Layer 4 of a small transformer language model trained on English Wikipedia (8 layers, counted from 0, width 96).
A neuron's activation on a vector x is GELU(weights . x + bias), where the dot is the dot product.

Input weights of the MLP neurons that the questions are about. A number n stands for n times 0.0039.
n4 (bias -0.034): 10 -11 -11 19 21 55 8 22 1 21 28 -16 25 -46 33 52 33 -13 -19 17 -9 42 -24 -33 27 -46 -7 -14 5 -25 31 -23 10 9 8 -26 -9 30 2 -28 -36 -6 49 19 -5 34 -1 -29 -35 -38 0 23 -35 -3 -12 10 -60 -32 -16 5 -25 -1 -3 -26 38 -54 -6 -2 -21 9 -7 11 -16 -14 29 -5 23 -7 4 41 -9 35 -28 3 -15 -1 4 38 -2 57 3 -27 -7 38 -49 24
n43 (bias -0.042): -37 30 2 13 11 55 11 7 40 8 14 27 -13 0 -50 7 14 18 -10 -3 -35 41 31 -22 -25 0 15 -35 -34 -23 17 -59 30 54 -30 -22 -4 -5 1 -9 -20 -10 -11 -26 5 13 -32 10 9 43 -7 -43 -10 17 -34 13 4 39 36 -24 24 -12 16 6 3 19 -4 6 31 44 0 35 -24 -23 -13 28 -9 24 13 34 -47 -18 93 44 -67 -45 -19 -14 -53 25 -68 19 -45 -27 -11 19
n47 (bias -0.028): 13 6 -12 2 10 43 -13 2 30 8 -11 17 -10 -26 11 7 4 -20 8 16 6 -33 2 33 34 18 13 34 -16 17 24 -23 22 -18 -7 6 -26 -21 31 -5 -30 6 6 6 10 0 -21 3 67 9 19 -53 47 -22 -22 30 -21 -31 1 -13 17 11 -17 -13 1 -2 -6 -45 -6 -27 25 -47 -13 -15 24 26 35 15 -44 -3 7 -12 24 30 -60 -4 5 -53 -27 14 -28 35 -2 23 -17 60
n52 (bias -0.031): -9 -4 -16 14 39 37 22 54 -3 8 -27 -48 25 -31 -25 -9 54 20 -24 14 8 10 21 -36 4 -15 18 -56 -37 -52 15 -1 3 13 32 -23 12 0 0 -25 -28 34 3 7 -8 6 5 0 -27 -3 8 -37 -12 3 -30 26 11 51 5 -21 -40 -36 -5 16 1 -62 3 -19 -44 -10 -24 26 -26 -12 -53 21 29 55 27 4 -44 8 45 -1 -3 -31 62 23 17 3 -24 -38 -25 46 10 -14
n53 (bias -0.058): -8 -33 47 -16 26 -2 9 9 26 -22 15 -6 -32 -1 24 57 -13 -6 20 21 12 -21 67 20 -20 -3 -19 -3 -12 6 -35 -29 48 2 -11 -42 -8 34 1 -35 -7 2 -13 -19 2 34 -40 67 9 42 -9 7 34 -2 13 -3 -41 11 -22 4 0 12 19 -18 5 -3 -29 0 -37 -21 9 -20 -5 9 2 1 33 12 35 -55 27 5 -18 6 8 25 21 -51 -17 13 19 10 0 -65 -2 -13
n79 (bias -0.024): 29 -24 -19 -5 40 33 -20 -15 16 16 -3 0 40 16 -53 4 -35 -24 -3 -48 15 6 -38 -11 -9 9 -8 -23 7 23 30 1 55 1 -6 -3 36 -1 78 1 -46 -25 1 -1 -28 -8 16 6 7 -23 -7 -34 22 8 34 6 -3 -8 3 25 -19 -6 25 -45 -2 -8 -18 -9 15 12 5 -17 -31 13 -4 37 23 -27 -15 -5 2 -5 -33 -12 24 20 15 -24 -6 57 23 -7 -17 13 -34 37
n162 (bias -0.007): 13 64 -2 -31 -13 30 -34 6 -3 -7 -40 -2 7 -2 -41 5 54 21 -28 -12 -2 18 -15 -14 4 29 -20 20 -31 -6 15 15 14 -21 1 5 0 -40 -33 -45 -41 -7 -46 -6 -13 13 5 -13 -2 23 -5 29 12 -9 11 18 6 29 -4 -29 -2 5 39 3 -22 -2 -8 18 -13 10 28 3 -9 -36 -34 15 14 21 -38 23 5 4 -3 -1 27 -2 4 24 -15 38 -37 14 -12 -14 1 44
n165 (bias -0.029): 0 -21 -5 47 50 1 -12 -24 37 -15 -4 -12 -54 -20 7 36 49 2 30 -79 1 -25 8 13 28 9 75 51 -1 -74 3 33 14 -16 13 2 -9 30 43 24 -65 8 15 -24 36 -17 -16 -21 -46 31 -34 -38 19 1 -24 16 19 -45 14 30 -58 -50 -29 -78 26 6 15 -22 -56 -2 44 13 -15 -25 -18 -3 12 32 -2 -42 -72 28 25 -25 -15 -40 16 -23 10 9 -23 6 -1 52 -22 4
n192 (bias -0.021): 7 22 -26 -25 28 52 -40 6 10 -21 30 9 6 6 20 1 42 -14 -13 -6 -38 9 -5 -40 25 -32 -12 1 -26 13 39 -35 24 -46 -28 -25 47 19 36 -3 -36 29 -9 -6 -11 15 -22 -34 4 20 36 -7 54 -14 1 4 8 2 -17 32 -7 -79 -13 5 25 -32 30 -11 0 -17 18 -35 11 -43 12 -49 -5 4 -12 17 -24 23 12 -4 -9 -3 21 9 28 3 3 44 -17 21 -23 5
n270 (bias -0.051): -52 60 -10 -15 -10 45 -45 20 -8 14 -64 10 -32 -60 -1 33 -41 10 -14 -34 60 1 -36 -21 -58 -31 61 -15 -29 -48 5 -41 46 -27 5 4 11 22 17 -32 -9 31 51 -24 -15 25 10 51 -3 45 -31 7 41 33 2 23 37 42 4 -60 -22 -4 -49 -45 13 15 -14 53 31 22 27 -3 -32 3 -36 40 8 44 58 -31 -22 -11 39 10 -38 -10 40 -22 -16 -25 -63 15 -32 34 -14 -1
n274 (bias 0.010): 7 20 -1 34 22 -4 -9 -36 2 -29 52 -9 30 -11 -23 8 16 10 -16 -16 -47 29 -19 -36 36 60 15 -17 -45 -32 -2 -55 32 31 -31 -2 55 -20 13 -22 10 -13 2 -2 -12 10 4 -27 -21 -13 2 -39 -42 48 -37 13 0 38 6 -6 4 23 23 -4 18 0 3 16 -1 41 11 24 -9 -24 -4 -46 6 -14 -7 -29 -24 33 38 -4 27 -49 -2 21 14 -3 29 -10 -8 28 0 -38
n290 (bias -0.035): 56 9 18 7 32 25 -80 20 -1 -24 -32 21 3 8 -18 21 -7 -15 39 -35 10 -15 -19 1 -25 -2 83 -45 8 -86 12 -14 9 -25 -28 33 36 -43 6 -51 -19 -32 -5 -1 4 -2 -12 -4 -25 56 7 -39 16 21 -20 9 10 -1 2 6 20 -2 10 -25 25 38 -1 -30 -55 30 24 -26 13 -20 -42 -6 -26 -8 0 9 5 0 58 -2 -1 -7 2 15 50 17 34 -1 -48 -2 12 -28
n297 (bias -0.014): -13 9 34 -17 47 -34 2 -25 -21 8 34 -22 -8 -1 10 -7 -28 3 36 -6 -18 -13 32 12 3 -9 18 -10 -4 -1 17 15 -18 18 16 -24 -9 -4 -25 -13 -54 47 -20 37 -9 -45 28 12 1 40 8 39 -7 40 -44 14 -46 39 8 -10 -54 -17 -3 30 19 -16 -15 40 -16 34 21 -2 21 -36 30 -1 -13 10 38 8 -18 9 12 -14 -80 -16 -10 -1 -6 44 -47 -1 -7 -7 -14 -29
n334 (bias 0.008): 19 58 -17 12 -15 31 2 -24 -14 -44 5 -7 -38 -29 4 -31 33 30 20 27 16 20 -56 -23 4 -32 4 2 7 9 40 17 -18 -18 -5 19 21 16 14 6 32 22 -13 9 30 -10 42 -17 -21 8 75 45 13 -8 -4 0 -8 -42 -46 4 -50 -9 9 -8 58 12 -10 -29 20 9 -23 -2 -13 -1 5 -10 -1 14 51 18 -46 -1 -8 -32 -33 -7 -3 -16 20 17 -6 -21 -42 39 8 7
n340 (bias -0.021): 1 -35 36 -8 18 3 -15 8 41 -19 -12 4 10 21 -3 41 -1 19 16 3 43 -60 -3 14 -9 -31 -9 -13 3 -26 -9 -27 16 -32 20 -37 27 18 -16 14 -11 5 -27 -9 6 37 -25 48 -32 -3 2 4 81 16 -19 14 9 45 -9 -15 18 -21 5 -33 -16 21 -31 -18 -21 -7 33 33 -9 -13 -18 20 37 16 13 -28 25 -8 -5 -16 -16 -37 -11 -48 29 -22 -24 16 -3 -43 2 7
n346 (bias -0.053): 51 30 -14 -4 45 14 42 -6 14 -41 -6 -13 2 -41 1 -29 44 53 0 1 18 11 -61 -64 25 34 -11 -7 -23 -46 27 -17 45 -15 20 -9 -23 -88 -17 -90 0 -4 -40 -8 21 -4 -17 22 -68 17 68 16 -14 -5 -46 21 -8 25 -18 26 -32 -45 4 -12 -1 -11 -11 -1 53 46 -4 20 2 -36 -87 20 39 13 16 6 -43 -12 24 74 5 22 51 63 4 2 -43 26 -1 24 -8 18
n348 (bias -0.074): -16 -42 2 -6 31 32 -34 21 44 -17 -18 8 2 -4 55 2 26 11 77 38 37 6 53 -13 -13 -29 -38 -3 30 -24 1 32 11 8 -26 -15 43 7 -23 -34 -20 20 -14 -29 51 29 -34 32 -22 -27 -33 -1 4 -1 -5 14 9 -37 -44 41 -60 -7 -31 -9 19 -64 1 14 -23 -45 -9 -9 -16 10 14 11 -26 9 1 2 -10 9 22 -42 16 21 -10 25 -16 51 -37 1 -15 -9 -14 13
n357 (bias -0.017): -29 11 7 -6 54 13 12 -61 -23 2 56 -24 -9 1 -35 16 -39 3 4 8 -9 19 -26 -62 7 16 -35 19 -19 11 -12 -22 35 -30 15 13 20 35 32 -4 -38 12 10 10 -5 29 10 -49 2 -36 57 -3 59 12 -32 3 6 2 -19 38 -12 -19 2 22 -7 -30 -2 0 -3 15 36 11 38 25 -40 -14 8 35 -21 18 -32 7 -9 2 5 -28 2 -36 10 49 -9 -20 -27 13 19 13
n374 (bias -0.026): -15 -1 -12 -7 50 -20 15 -12 23 -29 -25 29 6 -25 -78 -25 18 20 4 -28 25 -17 -44 12 51 -11 -41 29 2 16 48 -2 -39 4 -6 -23 -5 54 27 -11 -57 -29 -30 -45 8 -32 -1 7 8 13 32 52 65 16 24 -2 -14 -30 -47 52 -49 -2 52 -38 -11 2 -20 38 34 5 36 3 -7 -23 -39 -10 15 5 8 -6 5 -15 4 -14 12 20 -45 -18 17 6 1 27 1 -34 -15 47

Each question shows a token from some text and the vector x that enters the MLP there. A number n stands for n times 0.044.

" friend": -49 28 4 6 3 -13 25 2 12 9 33 -10 12 26 -7 -26 13 -26 -20 21 -5 14 17 0 -46 -4 -22 -1 3 -2 9 28 3 8 12 30 5 -14 11 -3 23 19 6 22 -32 9 12 8 37 15 -28 -7 -2 -26 10 -84 -10 25 30 -13 -15 14 -7 14 -29 -9 15 -3 0 15 -9 -7 17 8 24 -26 24 34 -24 6 12 -9 11 24 -9 -12 -19 -12 -4 -9 -23 16 40 -9 -69 7
Which three neurons fire most, strongest first? n43, n297, n47

" demand": -22 9 22 13 2 -14 -6 -8 -7 4 19 -35 -12 1 -31 -4 -14 -28 -31 34 -14 -3 -12 8 4 -11 -26 -14 4 1 22 5 -30 36 14 27 -25 -49 6 36 18 17 -5 13 3 11 39 -2 35 6 -14 21 -26 -20 6 -73 7 14 19 22 1 41 -29 23 -27 -4 34 -19 -9 18 -19 -5 19 4 39 1 16 23 -9 7 2 12 -5 16 -10 -20 7 2 25 -10 -9 -14 37 26 -72 -11
The neuron with the highest activation: n297

"enny": -33 3 15 12 12 1 9 14 18 1 -8 8 4 -29 -23 -3 8 -8 -22 11 0 -12 -6 -4 -19 28 -25 -33 24 14 -33 -2 6 9 22 6 -21 -4 17 -4 18 3 8 -5 -38 -2 -7 -1 28 7 -11 17 -21 -3 30 -82 -10 11 6 -7 23 57 -16 41 -12 5 20 -21 -10 -9 6 -7 25 7 -16 -4 31 38 -7 0 9 -8 14 14 10 11 -8 -13 8 -36 -9 17 73 -11 -63 6
The neuron with the highest activation: n53

" Patrick": -40 27 18 -4 6 1 -6 -16 0 2 -2 -3 14 -21 -17 15 -8 -5 -17 26 -13 -13 -2 3 -6 8 -11 -16 16 24 -31 6 4 15 29 -10 -26 5 23 1 28 8 -3 13 -29 -7 1 5 14 10 -23 -12 -3 -10 40 -77 -11 14 25 3 13 46 -34 29 0 -5 24 -15 -34 -1 1 -25 14 16 -7 1 20 45 -34 -5 26 -2 19 35 16 25 -19 -10 -10 -25 15 14 57 -26 -69 -3
Which two neurons fire most, strongest first? n53, n47

" world": -3 32 8 13 17 -17 -5 14 -8 1 26 -14 -2 -13 3 2 6 -14 -20 30 -46 3 12 -23 -9 29 -4 -13 -11 1 17 -13 -13 23 14 37 -26 -21 -10 -8 0 14 13 13 9 6 37 -18 57 -4 10 18 -15 -11 19 -74 6 1 11 -8 -8 2 -22 30 -8 -6 29 -6 5 -13 -39 -16 8 23 -2 1 16 35 -33 31 10 3 6 -13 -14 -5 -36 -29 3 14 10 14 47 11 -76 11
The most active neuron and its activation: n47, at about 0.76

" that": -30 19 11 -4 8 10 -13 17 21 19 -21 -12 -4 5 3 -41 2 -20 -19 -12 -9 16 -5 -2 21 -14 2 -30 39 -29 35 -6 0 14 16 34 -17 -31 27 9 18 -3 29 -8 -14 -2 14 11 39 3 -10 -9 -12 -25 -6 -68 9 19 32 16 10 6 -26 -12 -24 -8 22 -24 10 2 17 -14 3 10 42 -2 11 36 -25 0 11 -12 -14 27 30 -14 2 -14 -7 -15 14 29 42 0 -87 2
The most active neuron and its activation: n47, at about 1.2

"T": 5 9 21 13 -8 -5 -9 4 -2 -3 -6 -16 -18 18 -5 3 30 4 -7 45 -10 1 7 -18 -4 15 -4 32 23 -22 -38 8 -25 15 25 4 12 -9 15 12 -5 18 10 16 22 7 40 -48 35 -3 -24 -4 -2 5 14 -82 13 -34 19 0 -4 36 -8 -7 -11 20 27 -19 -4 -12 21 -19 -12 23 17 -10 -38 50 -27 -7 1 10 -13 -5 19 -13 0 -11 -11 -20 -1 -8 43 -6 -62 16
The neuron with the highest activation: n165

" increase": -12 30 29 23 18 -3 -7 4 -11 -14 -2 -30 -14 14 -17 -25 -15 -20 -44 9 -19 20 -1 4 -6 15 -20 -11 12 -7 28 19 -26 25 10 34 -19 -30 -13 33 22 -1 4 16 0 11 37 -4 53 -15 1 13 -31 -12 3 -70 10 5 -1 23 2 39 -15 20 -11 -14 11 -31 8 -1 -5 12 7 11 42 -15 10 53 -9 26 6 10 -13 -1 -3 -15 12 7 -2 -19 -6 -28 31 8 -71 -23
The neuron with the highest activation: n334

" such": -34 16 20 6 3 1 -28 23 13 -2 1 -12 -1 -8 -49 -15 0 10 -11 16 -16 14 2 1 -15 8 -33 -26 10 -15 23 -4 -5 19 -14 44 11 -5 -4 3 22 -9 -5 13 16 14 10 8 14 10 -20 -15 -25 10 0 -77 5 23 7 21 12 25 -32 37 -55 4 47 -7 15 9 -20 3 7 4 32 -7 8 32 -16 8 6 -5 -15 13 22 -12 -10 -30 35 -9 11 2 27 15 -72 3
Which two neurons fire most, strongest first? n274, n43